Layer 2 of a small transformer language model trained on English Wikipedia (12 layers, counted from 0, width 128).
A neuron's activation on a vector x is GELU(weights . x), where the dot is the dot product.

Input weights of the MLP neurons that the questions are about. A number n stands for (n - 500) times 0.0015.
n40: 580 421 489 196 574 428 554 433 323 401 526 650 784 334 579 636 264 469 349 431 510 500 333 540 349 515 433 560 428 610 493 583 440 592 300 687 303 475 701 354 348 615 646 310 678 694 401 652 595 475 443 602 426 266 459 704 413 529 473 351 475 589 339 392 436 717 588 386 539 376 445 580 525 590 592 385 524 522 476 426 489 561 415 517 371 409 605 656 585 511 511 475 500 704 482 557 481 613 380 611 592 496 626 325 431 500 563 479 366 412 602 547 566 373 452 721 444 426 517 687 613 715 304 435 731 380 413 376
n53: 500 273 360 148 280 618 433 759 639 489 504 620 347 460 612 419 424 521 363 336 279 353 576 252 504 450 569 544 574 431 595 504 609 809 578 570 547 426 622 478 431 530 508 566 429 541 540 507 489 659 387 637 565 419 476 269 375 500 594 584 482 549 613 555 460 503 445 515 525 438 674 476 580 550 451 449 738 440 338 256 701 610 558 560 426 529 675 355 456 682 463 381 245 662 554 628 562 645 310 482 489 362 294 473 564 525 435 308 468 698 482 360 585 418 745 460 436 500 621 533 530 386 579 745 464 350 382 555
n70: 592 578 677 519 592 426 528 468 647 606 383 417 609 704 619 480 533 534 307 713 604 364 577 529 481 483 395 182 447 340 420 581 404 430 526 588 450 471 446 403 446 380 503 620 342 406 423 375 657 545 559 370 443 565 441 447 299 803 463 432 618 517 407 543 481 500 683 440 478 490 477 386 471 534 617 623 547 523 415 739 585 326 342 597 565 373 320 535 426 289 417 628 516 586 372 657 414 439 478 437 269 473 517 601 488 497 372 478 463 278 538 370 487 438 412 616 519 580 408 503 530 540 459 500 544 665 415 543
n83: 584 670 597 241 476 420 589 609 348 366 619 422 497 355 423 416 236 344 412 581 450 522 453 684 478 633 626 532 475 614 513 613 430 611 441 442 451 497 307 602 626 367 332 429 624 410 547 488 506 564 538 547 497 515 390 454 316 262 436 587 553 431 484 425 519 536 443 701 554 456 398 712 605 430 357 647 584 481 431 430 627 439 401 626 249 289 704 506 402 523 605 503 513 506 522 318 503 538 445 348 541 597 480 320 667 516 660 599 546 538 655 484 562 455 465 570 381 467 403 452 264 587 541 438 628 480 502 527
n160: 618 445 476 366 481 564 235 566 384 468 467 666 709 552 449 686 515 709 690 471 250 330 562 432 434 754 594 504 572 423 222 621 542 364 496 553 551 354 786 542 315 621 485 496 489 575 552 537 200 426 692 469 323 497 271 486 654 507 303 489 552 547 551 633 448 225 646 464 706 507 547 409 563 504 547 553 517 414 535 283 428 472 525 381 567 497 378 479 297 500 464 639 517 438 434 440 504 455 534 462 472 290 526 655 514 503 265 637 575 590 434 401 473 461 494 648 435 443 520 269 402 291 507 420 534 586 495 639
n182: 634 577 493 611 591 628 604 473 443 418 443 808 366 353 535 445 543 477 541 665 608 635 593 510 558 529 660 400 373 493 633 357 143 527 366 817 327 298 378 528 558 418 707 587 405 381 473 676 637 692 622 541 439 370 355 466 554 479 582 572 589 493 443 595 699 563 422 546 514 675 464 711 565 551 490 444 523 665 544 623 514 420 431 617 535 636 423 617 631 500 550 579 639 487 558 390 390 770 417 480 552 525 450 536 390 540 424 524 533 520 510 455 731 458 441 386 493 329 435 364 465 251 381 224 395 493 522 448
n192: 503 566 537 384 504 339 500 477 414 388 436 458 517 571 535 522 465 559 537 344 720 534 443 555 349 364 574 180 421 432 312 410 425 646 490 548 621 617 603 650 723 493 572 452 493 614 615 510 558 541 569 507 534 361 546 384 450 587 461 446 645 479 454 387 415 249 571 599 643 388 450 790 330 371 480 524 623 382 550 518 604 411 466 546 483 517 410 327 578 610 521 530 611 623 476 529 272 561 207 520 629 614 397 607 404 473 283 417 536 439 625 286 530 695 701 326 577 315 568 559 261 397 537 618 286 545 471 568
n201: 456 630 463 382 500 516 396 411 500 497 474 570 513 565 462 493 323 297 466 544 427 509 490 528 472 324 503 494 548 670 306 384 475 574 430 334 540 597 279 478 494 477 434 653 560 648 475 612 651 447 550 402 469 479 506 419 139 608 376 614 647 574 474 429 599 565 585 654 420 621 545 690 481 523 491 547 415 342 326 549 414 475 376 455 431 482 535 475 497 487 506 531 488 557 512 549 444 291 368 430 274 552 545 305 416 479 688 397 404 552 565 550 358 522 686 335 403 456 488 453 628 610 371 460 454 634 698 383
n205: 390 574 527 430 504 671 560 373 432 725 579 436 408 552 454 334 525 357 592 578 595 479 406 359 309 398 342 545 450 704 410 335 434 410 458 577 582 374 297 580 462 431 456 392 362 574 528 786 645 416 537 401 243 164 497 335 459 670 661 667 610 568 732 510 469 424 536 478 500 431 558 783 507 591 556 455 490 426 469 467 511 420 406 520 447 510 599 355 476 486 539 521 629 663 445 375 658 332 674 639 503 391 406 384 402 344 507 564 520 579 479 377 567 715 623 319 412 342 415 493 493 420 415 673 527 507 614 720
n220: 475 871 836 573 557 379 487 482 433 194 437 484 405 568 556 317 621 419 393 721 382 472 513 622 745 504 381 548 492 724 513 431 340 288 668 565 500 443 647 319 524 462 492 504 705 707 524 721 524 784 448 270 492 434 469 539 425 488 553 622 607 629 475 580 720 308 515 309 576 608 654 738 596 162 504 593 461 508 615 651 430 637 556 267 695 750 431 592 376 458 644 385 520 537 397 696 573 556 360 610 508 496 534 609 348 418 269 426 461 666 647 232 453 590 595 259 571 489 302 593 397 504 619 604 492 574 480 367
n242: 448 500 558 621 339 423 386 399 557 459 679 601 451 340 598 473 557 482 561 575 557 331 794 404 579 695 420 544 475 624 592 622 562 336 429 404 626 448 496 185 623 435 326 382 459 633 761 583 504 415 692 388 580 737 504 425 193 684 611 569 453 591 252 386 584 615 535 250 445 555 477 575 485 504 559 349 479 411 576 649 448 544 394 677 489 558 493 438 606 603 440 511 482 456 598 585 698 663 525 429 609 458 286 565 457 632 500 504 588 504 558 456 429 332 404 331 862 594 653 663 639 492 709 615 324 624 372 465
n253: 315 446 515 444 403 467 588 614 651 443 554 405 579 570 493 269 508 716 525 327 615 433 473 339 482 604 518 673 547 507 207 463 588 504 492 507 90 493 431 408 185 354 500 351 462 163 482 735 636 493 694 551 672 572 383 618 540 413 511 562 387 485 587 574 599 486 577 642 526 544 477 282 357 554 419 240 496 398 398 419 511 552 615 554 351 456 444 423 710 523 610 606 536 578 423 195 488 390 439 428 533 426 404 554 604 597 596 597 347 478 588 478 633 466 674 652 645 271 391 549 614 384 562 544 620 288 407 360
n261: 371 490 605 369 575 345 470 530 580 560 457 327 440 527 445 533 489 540 584 486 621 655 421 531 453 410 361 555 413 295 682 385 381 442 283 479 503 462 529 387 537 568 312 421 567 302 714 529 418 462 566 300 398 337 549 570 353 595 464 342 629 603 518 529 636 438 809 514 418 285 518 459 350 403 707 396 266 441 463 418 661 607 696 596 438 493 517 592 404 589 658 626 732 642 514 587 540 565 546 497 572 640 382 619 510 557 446 423 305 426 391 240 507 668 460 435 547 412 510 500 521 335 530 500 466 514 741 565
n262: 552 571 564 37 205 584 547 673 712 537 519 552 541 345 518 450 146 287 361 437 465 558 527 316 443 394 335 656 465 514 632 526 388 623 367 632 295 581 470 703 594 757 374 463 693 537 359 483 518 471 337 482 532 486 681 553 415 533 383 500 608 515 358 400 565 510 517 451 475 344 172 683 579 447 476 416 398 474 297 580 674 526 445 574 617 489 393 435 366 613 575 561 546 587 432 604 635 396 532 280 681 629 617 607 574 425 466 564 402 496 590 570 578 456 559 445 479 327 600 324 631 447 657 520 532 604 440 565
n276: 657 328 661 291 676 442 603 489 477 556 610 570 524 419 533 391 422 543 359 754 420 850 521 503 413 518 510 616 477 585 404 517 307 544 322 417 475 472 425 456 514 599 640 548 584 590 432 461 456 534 368 692 719 616 556 556 567 388 601 529 426 631 609 345 642 161 600 482 476 381 443 606 507 324 487 813 397 521 564 486 552 284 469 543 486 544 611 571 446 631 426 385 523 522 480 453 554 405 457 350 473 572 440 361 662 643 607 553 329 406 754 541 649 556 559 421 480 188 584 559 398 550 524 459 480 507 471 516
n283: 287 662 377 507 664 633 526 469 371 611 605 575 582 341 489 474 608 564 507 408 418 426 446 355 442 464 555 479 395 542 377 606 462 306 461 489 494 574 525 514 559 525 676 479 479 616 586 375 493 475 735 383 493 338 373 368 446 436 358 540 500 569 722 592 600 367 358 244 559 611 276 309 365 354 827 451 459 546 507 555 401 427 479 571 556 424 486 420 628 692 421 524 363 606 659 600 374 228 426 656 458 580 678 591 412 449 435 340 547 325 431 433 426 234 487 497 609 444 454 440 762 540 486 666 531 186 435 563
n298: 546 584 472 396 278 587 473 468 484 508 491 593 508 574 518 596 590 421 415 311 500 404 470 642 435 405 418 533 572 677 207 696 262 648 551 338 414 709 552 640 819 427 243 591 614 513 504 332 496 421 482 512 406 460 413 372 484 399 586 517 618 487 551 523 746 598 387 410 611 533 286 260 677 431 516 429 496 500 403 621 386 202 570 436 542 512 508 570 590 303 555 365 212 748 287 631 733 386 313 294 710 591 806 612 664 665 590 572 632 541 525 412 845 513 365 583 666 304 574 375 640 457 232 232 634 411 553 793
n323: 270 627 589 360 302 517 420 568 548 416 385 593 760 398 573 404 496 579 480 496 532 492 594 301 355 612 553 598 568 549 731 471 553 410 538 686 608 463 671 680 467 534 262 657 886 355 431 352 239 318 346 326 427 448 351 428 752 571 527 612 504 398 475 624 512 610 562 598 598 876 500 663 765 552 269 492 556 320 621 444 625 566 205 369 691 702 659 427 422 640 500 541 540 614 715 574 592 297 639 600 721 607 769 483 468 560 543 432 536 565 439 330 416 621 649 196 568 344 609 380 420 474 750 407 456 576 518 364
n348: 507 317 830 545 542 657 555 359 450 503 301 565 438 472 461 564 632 570 418 429 276 468 613 581 582 333 396 698 488 497 556 387 700 513 415 551 468 529 547 407 687 586 470 609 598 439 554 600 563 490 445 478 579 506 170 612 584 624 376 393 336 434 513 639 430 442 382 513 586 376 583 558 570 473 567 365 385 549 350 363 601 535 427 410 410 522 526 414 265 447 523 453 475 582 601 361 364 415 562 609 427 430 513 450 429 416 633 553 599 522 570 345 639 526 587 529 481 327 530 555 431 407 651 452 353 702 610 575
n361: 708 484 584 557 397 656 439 405 266 592 428 697 550 423 490 496 445 258 287 263 464 734 602 496 380 317 516 642 540 626 517 191 423 686 263 484 685 442 589 484 391 445 539 603 550 661 504 353 496 496 347 460 568 476 297 346 353 425 558 620 480 331 525 527 383 593 477 576 715 549 559 325 553 230 278 520 508 571 436 381 529 651 162 677 430 617 517 257 573 750 638 359 460 681 544 526 543 738 626 631 415 363 555 577 658 460 547 341 319 841 484 360 314 512 437 504 656 628 430 307 504 496 331 487 336 233 655 685
n444: 453 389 434 631 449 462 773 579 664 686 570 608 776 387 487 496 461 767 670 375 479 733 557 517 645 624 533 289 418 555 592 624 790 668 534 479 515 607 584 492 429 197 580 322 418 620 617 784 483 449 672 483 567 541 371 307 574 185 400 434 321 395 478 544 387 291 592 465 420 584 373 455 387 234 496 317 299 461 492 443 423 47 487 569 730 404 376 416 458 412 539 508 500 543 396 420 410 776 467 368 601 518 614 478 529 516 738 200 500 521 751 474 344 363 630 627 698 556 688 807 431 606 512 331 496 543 298 376
n448: 301 485 328 528 456 312 466 469 256 582 720 418 561 425 553 352 537 511 285 573 547 356 409 504 621 600 402 742 600 555 633 375 322 429 602 661 391 601 699 548 512 533 185 600 573 593 674 300 626 556 393 354 189 465 290 759 582 423 458 763 186 566 459 549 670 322 594 360 512 643 455 650 476 546 645 456 554 553 606 425 520 584 365 604 516 398 342 409 338 624 459 622 480 456 535 736 458 299 431 644 579 396 517 646 527 383 483 713 389 543 516 259 492 674 554 317 309 417 277 621 422 492 567 724 226 341 392 421
n450: 590 443 417 370 642 611 373 439 576 500 308 651 496 496 462 535 489 511 460 553 673 604 504 571 435 373 573 308 479 405 362 560 434 548 511 690 463 399 334 426 537 535 547 663 579 351 471 290 456 578 773 445 547 507 546 471 406 417 409 612 373 477 606 832 434 486 654 412 397 533 412 167 427 527 602 571 364 545 221 527 677 359 441 389 709 496 275 742 507 485 780 471 467 428 442 586 571 894 575 482 426 376 615 558 614 590 458 414 678 333 844 437 464 613 614 530 540 461 395 269 432 442 344 472 594 458 598 591
n486: 568 320 383 567 596 458 549 492 568 374 675 428 511 313 518 556 290 379 239 568 408 627 584 305 373 562 469 493 470 670 555 256 184 524 660 444 481 111 438 517 410 605 507 370 800 599 292 599 434 384 436 455 548 399 580 446 534 539 593 489 469 591 816 612 448 393 526 699 583 354 464 459 451 504 757 627 503 703 613 489 318 584 528 568 486 503 468 497 392 660 443 510 404 384 396 308 526 424 480 500 535 507 420 548 517 428 577 517 416 521 320 563 324 635 430 594 568 733 490 532 572 478 624 515 455 468 450 427
n496: 419 524 726 454 345 482 543 446 539 349 439 481 516 433 490 416 494 550 581 475 473 482 392 512 449 401 555 463 357 658 570 559 214 372 381 614 478 367 407 476 573 389 494 463 475 630 591 462 579 386 500 524 482 441 447 423 479 400 360 542 485 608 664 546 470 482 636 516 387 399 516 556 558 580 377 500 530 541 605 503 491 577 295 781 494 539 478 278 485 525 377 688 308 460 315 656 646 479 426 506 457 551 538 462 556 599 439 422 937 539 558 512 509 609 658 390 464 619 570 472 472 545 358 460 602 575 463 558
n509: 347 405 466 598 423 669 477 415 609 536 456 808 310 493 478 622 482 409 538 461 462 433 453 436 438 489 469 423 408 573 525 323 768 437 454 570 557 571 438 294 576 529 426 602 643 560 341 570 507 553 380 438 434 541 477 622 705 521 483 456 503 388 446 619 462 327 593 576 476 267 674 410 427 573 650 609 337 653 469 449 457 602 503 656 557 500 372 479 653 420 432 562 524 358 424 433 337 576 426 582 409 379 515 350 547 459 387 813 561 348 860 620 402 536 658 455 651 507 795 514 277 555 676 319 589 364 640 454

Each question shows a token from some text and the vector x that enters the MLP there. A number n stands for (n - 500) times 0.0084.

" at": 524 359 278 546 604 561 480 437 415 270 569 392 360 540 506 315 657 534 610 548 552 523 397 448 510 445 398 576 547 353 510 679 592 455 293 472 570 532 552 717 466 619 504 508 369 418 567 470 695 483 406 605 541 513 610 494 515 376 514 402 644 578 459 545 461 349 289 621 515 513 407 367 547 425 558 608 549 474 394 763 415 570 469 402 578 495 447 462 504 345 365 496 383 319 604 610 531 558 482 432 638 576 556 465 518 447 668 594 562 492 541 684 519 614 344 601 559 508 343 394 335 433 524 527 491 502 481 554
The three highest activations, in order: n298, n450, n276

"ing": 434 430 429 586 623 504 353 447 509 214 567 456 301 424 505 349 559 509 563 579 503 431 330 450 544 483 585 653 658 484 564 481 730 376 285 447 758 551 521 702 280 579 561 517 584 514 509 488 620 534 465 658 619 501 671 498 567 568 449 440 698 567 343 453 335 456 391 608 480 537 390 421 472 380 578 524 655 485 451 788 461 474 519 495 552 569 460 441 546 400 408 528 474 285 656 598 508 443 485 565 516 404 500 325 429 353 677 588 522 512 559 759 444 579 475 509 389 490 347 393 226 460 530 580 434 504 479 490
Which neuron lights up most? n509

" Temple": 478 504 310 572 720 406 319 381 343 372 523 399 203 529 506 416 604 661 559 534 568 614 341 531 468 477 498 561 621 392 570 553 750 541 257 419 680 591 368 737 250 763 500 509 530 462 491 358 628 367 358 500 441 518 710 449 536 363 379 348 758 558 333 505 167 516 404 610 509 468 328 345 517 420 608 602 408 488 480 774 571 576 492 563 462 576 591 674 471 477 419 555 543 430 696 770 510 476 441 476 649 590 496 431 378 321 660 435 558 579 508 471 446 533 369 637 535 616 238 466 457 462 549 567 458 565 483 473
The most active neuron and its activation: n261, at about 1.6

" head": 449 275 390 574 687 545 421 424 441 377 732 332 221 621 499 424 677 710 514 508 518 490 313 569 470 575 524 524 694 310 667 551 496 482 231 642 589 466 431 779 549 653 491 557 580 582 415 517 670 490 440 660 492 621 487 552 516 501 395 373 677 572 331 576 105 524 366 599 360 403 393 341 558 361 551 486 609 560 542 775 422 464 461 303 494 654 451 634 622 523 441 516 405 236 577 596 425 544 439 453 526 486 489 487 476 525 701 443 541 540 487 631 557 556 613 531 487 293 148 360 353 426 534 514 504 620 486 457
Which neuron lights up most? n450

" of": 480 385 455 595 537 601 404 378 473 270 481 495 408 643 508 308 644 593 584 531 631 440 354 373 492 523 487 502 529 370 493 596 564 438 259 508 625 511 578 650 319 613 558 514 397 466 581 513 613 418 369 625 535 450 527 469 531 495 538 458 684 574 458 457 330 457 263 592 419 525 391 441 458 422 508 662 626 410 435 615 480 691 487 363 515 509 448 473 575 386 385 461 512 322 707 528 585 569 635 523 594 424 548 459 501 394 613 513 529 539 427 667 460 537 458 527 338 529 503 604 345 452 553 572 544 493 478 497
The most active neuron and its activation: n205, at about 0.19

"'": 473 418 361 482 658 606 349 440 469 330 559 458 247 564 505 433 582 650 634 551 578 452 294 428 548 551 468 497 611 481 465 588 574 459 222 336 696 422 623 649 346 594 555 431 430 486 568 535 649 496 379 640 527 549 746 452 584 569 461 449 630 579 445 523 453 405 346 700 354 531 388 482 547 409 478 417 547 549 515 672 578 444 443 505 489 444 496 475 553 381 500 578 545 443 530 600 538 422 679 555 551 577 465 466 390 326 636 547 604 431 608 386 447 550 448 658 420 595 248 246 242 394 546 549 475 541 483 494
Which neuron lights up most? n205

" in": 425 334 359 603 589 555 446 430 501 343 579 471 315 614 507 391 627 593 605 544 604 480 470 397 510 465 452 563 583 434 591 530 556 456 286 508 585 535 630 821 504 509 578 489 436 349 587 475 642 483 411 616 528 520 487 440 523 396 467 429 637 580 481 424 468 449 313 643 456 552 415 389 474 412 462 543 539 504 429 680 519 547 460 292 557 578 459 472 498 377 294 507 430 421 661 552 585 530 460 469 590 498 521 510 500 344 597 551 574 592 486 580 527 590 341 538 486 491 257 446 324 433 489 545 585 530 479 614
The most active neuron and its activation: n298, at about 0.62

"rup": 452 533 274 446 695 605 401 300 487 372 510 434 339 456 501 365 660 831 520 427 394 480 400 503 552 609 552 581 577 502 583 649 686 521 372 519 624 668 437 732 298 616 542 660 332 544 398 570 572 307 389 499 646 471 734 494 482 416 379 438 710 568 408 415 235 514 258 642 459 504 449 422 593 420 521 442 457 582 523 775 499 557 432 466 579 717 458 474 669 383 440 509 526 140 692 706 615 521 505 490 559 582 476 379 400 412 680 541 517 564 374 493 519 556 402 561 437 579 564 430 215 443 510 427 277 510 485 403
Which neuron lights up most? n323

" Jewish": 617 562 313 496 702 577 301 438 527 349 483 438 281 537 502 317 516 554 680 540 669 599 190 531 445 589 597 398 649 281 603 669 615 521 285 410 651 598 517 735 177 683 520 460 565 458 592 511 728 465 282 578 438 380 502 387 533 523 522 353 670 569 262 467 264 551 327 731 359 508 398 412 505 439 656 380 442 506 400 662 601 576 452 453 442 458 566 673 635 467 413 625 550 354 587 722 589 481 586 590 512 464 438 418 451 321 600 390 554 595 413 455 396 557 400 491 417 600 311 464 318 411 462 605 516 601 489 553
Which neuron lights up most? n261

"\n": 485 391 445 573 559 526 429 477 466 232 529 306 218 566 501 458 687 658 567 537 495 449 375 414 481 549 485 511 523 382 581 525 516 588 333 504 560 528 663 655 445 585 522 484 510 554 495 501 666 483 426 604 533 492 770 500 592 420 525 427 550 596 500 479 438 524 206 697 477 531 454 432 545 383 491 491 463 560 462 779 520 542 430 321 515 576 480 422 562 433 397 486 462 216 486 592 612 421 532 452 526 497 628 526 577 302 572 490 464 505 514 595 494 551 456 472 454 497 371 536 345 374 555 599 505 534 485 447
The most active neuron and its activation: n220, at about 0.65

" age": 691 405 417 673 678 521 411 475 607 450 608 507 430 616 500 232 465 759 452 414 406 351 444 549 556 585 561 454 623 438 535 560 460 432 198 440 590 557 533 603 462 700 527 454 400 512 582 432 616 646 413 560 392 616 493 567 578 522 452 484 611 572 321 370 48 423 333 723 365 482 387 425 539 430 434 534 511 566 414 605 468 566 481 590 378 524 489 557 619 525 503 638 456 194 666 728 548 530 475 525 465 473 460 298 538 239 700 491 519 612 423 466 499 570 427 438 391 453 368 506 461 439 395 754 541 579 484 462
Which neuron lights up most? n448

"own": 491 411 353 468 625 560 383 455 552 382 587 456 208 538 508 291 560 603 612 446 522 443 311 456 541 494 712 677 691 512 678 612 721 477 298 470 513 529 460 706 349 601 534 571 488 591 515 502 600 496 437 489 697 500 570 484 435 554 336 456 787 565 356 515 256 522 281 557 486 489 478 572 473 447 572 483 476 551 410 686 552 410 482 342 414 647 457 497 596 371 459 528 375 307 617 557 513 511 482 441 620 464 453 609 334 283 602 509 502 667 370 647 456 548 541 486 389 448 258 494 274 471 542 481 546 619 480 533
The most active neuron and its activation: n201, at about 0.8

".": 540 473 432 569 669 524 401 404 474 200 628 481 324 504 505 463 666 520 537 510 445 508 352 381 556 623 492 593 452 526 613 534 534 556 311 452 599 502 517 653 457 553 468 468 506 552 495 482 610 428 334 564 598 510 589 514 539 418 499 408 608 585 478 473 495 484 186 693 634 538 355 362 509 492 420 519 481 551 456 695 488 520 460 403 483 554 502 560 608 429 393 427 522 333 602 538 590 532 641 478 517 546 554 422 505 326 560 537 445 460 513 614 551 615 422 501 424 540 282 495 269 420 505 671 456 579 480 432
The three highest activations, in order: n486, n83, n276

" a": 522 495 303 599 648 608 454 493 398 328 673 382 368 493 508 369 572 554 578 489 546 418 352 539 536 531 462 544 597 371 545 596 633 566 284 559 553 505 561 713 486 637 511 459 493 454 510 509 790 428 346 646 482 502 550 436 510 403 461 467 559 567 470 505 300 419 260 601 469 500 472 466 585 398 530 528 604 392 503 669 623 554 461 506 518 537 459 490 618 417 320 522 398 186 611 469 672 412 594 596 461 576 524 521 418 411 608 583 488 476 455 583 480 516 576 497 533 531 322 385 317 435 445 668 622 535 478 463
Which neuron lights up most? n448

" Mary": 640 342 295 441 653 519 370 413 386 307 525 501 154 696 501 330 587 603 573 401 634 502 295 503 417 555 537 598 621 448 650 511 707 597 250 435 693 614 481 739 389 629 468 330 540 575 501 461 773 488 419 578 458 525 555 547 559 376 493 308 700 573 281 568 229 570 325 532 619 438 383 485 545 416 537 494 473 459 526 654 530 522 454 583 481 590 523 578 587 627 412 520 525 321 606 767 502 422 499 522 598 557 553 347 334 300 665 472 616 618 496 494 418 495 373 573 507 561 283 449 344 413 460 602 603 441 486 482
Which neuron lights up most? n40

" East": 439 260 504 488 657 441 395 417 368 412 668 351 175 625 503 441 486 682 594 536 573 484 316 594 479 492 562 500 739 246 619 602 749 451 156 422 701 592 535 661 266 635 564 437 479 615 482 346 648 519 359 552 377 570 599 576 401 535 471 394 695 569 344 370 351 578 377 583 393 484 460 295 483 434 549 511 477 498 435 724 541 541 499 446 421 774 683 561 566 593 385 517 465 309 706 726 511 436 432 463 647 550 530 517 444 322 644 516 522 443 504 651 394 593 447 541 518 414 234 411 378 462 429 593 508 562 485 602
The most active neuron and its activation: n261, at about 1

" football": 496 394 393 631 668 533 423 492 493 357 605 449 468 514 501 266 866 815 560 483 588 491 316 621 539 636 568 587 628 213 519 725 566 429 194 396 653 556 633 687 206 711 564 539 584 519 522 574 675 435 315 649 375 506 527 457 463 606 379 341 635 564 356 561 121 488 388 739 344 457 420 393 552 425 538 418 429 523 486 772 501 353 498 491 560 555 598 517 573 517 387 528 464 324 565 579 581 624 403 459 427 541 458 430 464 471 682 485 384 543 541 592 424 463 625 517 307 491 235 425 441 432 455 599 612 592 484 443
The three highest activations, in order: n444, n160, n70

" all": 619 197 325 580 578 533 480 543 513 422 637 371 349 416 508 453 634 522 474 445 510 532 397 579 529 496 595 411 614 429 478 579 611 419 225 488 653 544 492 734 352 628 515 478 400 420 473 455 676 536 349 599 616 478 684 463 372 397 503 409 729 564 301 582 143 506 262 535 527 578 453 524 543 409 594 609 687 466 552 633 495 527 407 571 523 524 495 551 651 381 307 561 446 212 547 461 541 488 484 466 501 402 512 565 490 471 577 483 460 516 379 730 450 508 537 563 495 501 192 536 392 457 528 726 623 558 479 453
The most active neuron and its activation: n486, at about 0.34

"and": 486 353 489 460 609 445 380 433 471 447 590 448 101 761 506 316 533 508 438 453 526 545 330 466 620 458 662 491 676 390 552 663 610 502 254 487 822 492 415 537 359 570 595 486 519 541 547 514 600 542 504 580 626 508 615 536 431 330 557 485 749 566 337 611 303 554 350 451 396 448 443 538 524 327 483 450 543 429 482 803 519 484 499 457 511 584 594 506 553 232 502 503 390 205 586 678 448 574 536 523 516 603 568 450 415 266 675 591 441 614 474 532 395 550 555 521 542 516 164 395 303 460 538 701 454 525 481 480
The most active neuron and its activation: n220, at about 2.3

" for": 464 386 418 593 626 505 406 506 506 247 693 509 476 586 500 395 777 601 475 551 545 499 398 359 433 532 430 537 551 450 502 631 527 416 334 416 624 506 512 854 388 622 514 430 422 395 455 474 669 485 422 680 549 525 626 411 617 509 535 422 653 581 425 513 330 386 394 682 330 568 399 391 469 349 607 570 609 504 393 756 468 566 441 370 489 424 374 515 550 254 423 450 483 267 572 489 579 568 547 419 464 522 580 414 514 461 715 560 515 471 475 778 507 561 366 528 512 541 447 461 373 431 562 547 539 546 482 476
The three highest activations, in order: n486, n276, n70

" also": 538 331 438 543 572 552 420 401 407 470 617 444 361 647 508 413 716 567 527 543 533 517 259 490 496 507 521 637 555 352 494 489 499 484 316 472 582 546 507 574 516 569 492 578 553 553 551 577 574 492 383 732 456 555 531 340 453 432 472 499 689 569 396 565 320 585 247 772 435 534 381 451 465 387 534 492 533 557 522 728 566 446 391 503 519 564 501 420 660 408 340 521 479 332 641 474 518 449 430 482 425 554 524 619 595 416 502 484 524 494 469 624 434 510 383 638 418 535 342 475 335 463 522 643 474 645 477 437
Which two neurons fire most, strongest first? n192, n361

"s": 458 387 411 531 608 531 374 443 498 357 692 364 341 494 508 443 635 686 560 491 513 561 394 545 500 542 536 607 540 480 573 515 602 516 311 489 802 513 499 801 133 560 543 624 528 580 512 496 478 423 393 734 512 536 575 403 604 454 441 429 684 570 352 368 345 525 358 626 495 479 314 469 468 400 491 497 564 363 573 727 480 457 544 487 488 515 521 399 557 363 402 649 493 258 599 546 568 567 508 462 525 439 532 462 453 286 638 557 506 481 546 655 527 542 397 534 440 475 296 403 267 469 454 612 589 562 479 436
Which two neurons fire most, strongest first? n160, n83

" from": 473 458 391 583 595 515 363 476 469 311 597 420 400 627 501 332 553 672 561 518 619 537 283 466 499 513 570 566 550 390 540 518 551 498 187 547 450 434 549 717 422 612 503 453 409 482 523 449 631 464 534 666 524 528 549 473 643 437 488 476 688 586 522 463 283 408 310 678 370 538 306 373 446 278 592 576 506 516 395 732 435 523 485 289 548 597 452 509 522 387 402 456 457 388 606 531 546 577 552 464 594 398 497 446 602 467 687 530 555 483 533 731 504 589 401 596 483 487 324 491 399 435 490 491 522 535 483 484
Which neuron lights up most? n450

" have": 539 341 393 579 566 621 306 380 470 435 649 456 325 584 501 423 714 628 377 526 532 486 363 423 450 477 472 594 432 543 568 494 608 487 319 479 716 574 537 687 532 651 553 594 454 504 459 464 708 481 308 537 501 412 487 442 546 453 492 350 565 578 405 424 419 478 179 811 443 451 299 398 548 402 622 497 609 567 455 714 592 494 382 530 560 575 445 447 664 470 401 481 503 369 667 637 473 480 491 492 449 566 521 515 472 327 651 385 602 490 474 607 480 452 419 685 549 676 255 490 388 400 479 679 496 583 484 426
Which two neurons fire most, strongest first? n283, n361

"ts": 449 513 370 651 674 511 342 411 599 321 531 263 301 568 503 399 512 636 582 474 555 468 399 561 493 536 559 613 460 353 621 588 659 605 318 474 834 543 455 805 191 618 535 679 441 591 442 476 586 418 371 696 612 447 568 466 575 355 433 362 702 579 385 433 296 529 222 522 500 474 346 410 512 365 517 482 534 478 476 692 485 460 532 532 507 495 480 438 612 524 449 577 431 196 611 697 638 634 481 448 573 410 476 375 573 367 670 437 508 478 573 570 464 493 422 619 532 497 531 502 177 440 409 534 563 428 486 399
Which neuron lights up most? n444

"-": 363 440 468 476 536 588 408 435 410 326 668 381 228 500 508 361 642 608 712 506 527 575 286 474 589 465 510 595 557 451 680 451 548 624 247 367 513 428 478 783 462 619 599 487 472 490 514 512 576 515 353 653 508 567 630 503 513 476 438 402 667 572 489 517 387 438 285 619 405 552 308 439 488 536 381 450 609 483 435 788 589 606 377 422 472 446 463 587 590 484 410 476 482 364 557 604 535 484 729 458 482 506 527 537 483 335 653 514 438 482 555 669 530 572 467 568 494 519 291 468 315 447 405 509 535 536 480 459
Which two neurons fire most, strongest first? n262, n83

" p": 526 373 275 451 600 620 522 454 426 472 746 394 249 579 505 363 647 595 496 470 562 462 360 632 659 523 392 529 456 405 539 500 563 511 366 529 658 593 574 824 453 669 606 567 458 451 476 556 622 386 416 619 441 470 779 552 590 412 449 368 618 568 385 555 135 403 232 609 590 447 347 439 531 427 249 467 622 460 727 711 617 528 504 374 523 546 489 508 522 648 315 527 462 254 531 623 569 495 533 561 466 523 457 436 561 397 624 506 508 523 370 501 515 483 555 538 479 504 213 335 390 425 386 648 572 637 482 469
Which neuron lights up most? n192

"ling": 366 427 270 553 626 506 276 424 445 281 547 338 276 612 503 303 530 591 583 458 573 443 272 449 548 474 597 649 743 546 630 480 724 381 348 561 652 599 407 779 274 699 546 583 569 581 559 407 605 477 438 617 558 484 661 474 588 584 390 463 722 577 349 412 259 433 447 586 450 468 325 460 498 353 575 497 601 555 396 633 586 435 520 418 462 582 502 534 493 470 467 542 476 254 578 730 609 488 541 474 578 442 483 411 466 344 657 513 558 643 567 695 491 527 414 484 508 519 311 454 198 445 481 519 454 456 485 491
Which neuron lights up most? n448

" due": 512 441 401 524 544 574 438 401 608 370 731 601 335 643 501 330 568 600 539 499 443 513 371 501 374 630 495 464 620 518 600 621 409 437 478 491 507 596 503 724 383 594 555 565 422 413 452 489 772 478 432 632 633 497 603 412 397 379 485 434 544 575 345 429 263 364 184 736 225 510 395 351 501 412 547 404 585 692 509 742 503 429 480 524 639 469 476 468 477 376 301 549 625 307 568 672 539 485 551 542 437 438 517 431 478 352 680 547 554 611 510 577 463 617 322 611 467 582 257 405 468 453 601 503 356 574 484 582
The most active neuron and its activation: n70, at about 0.84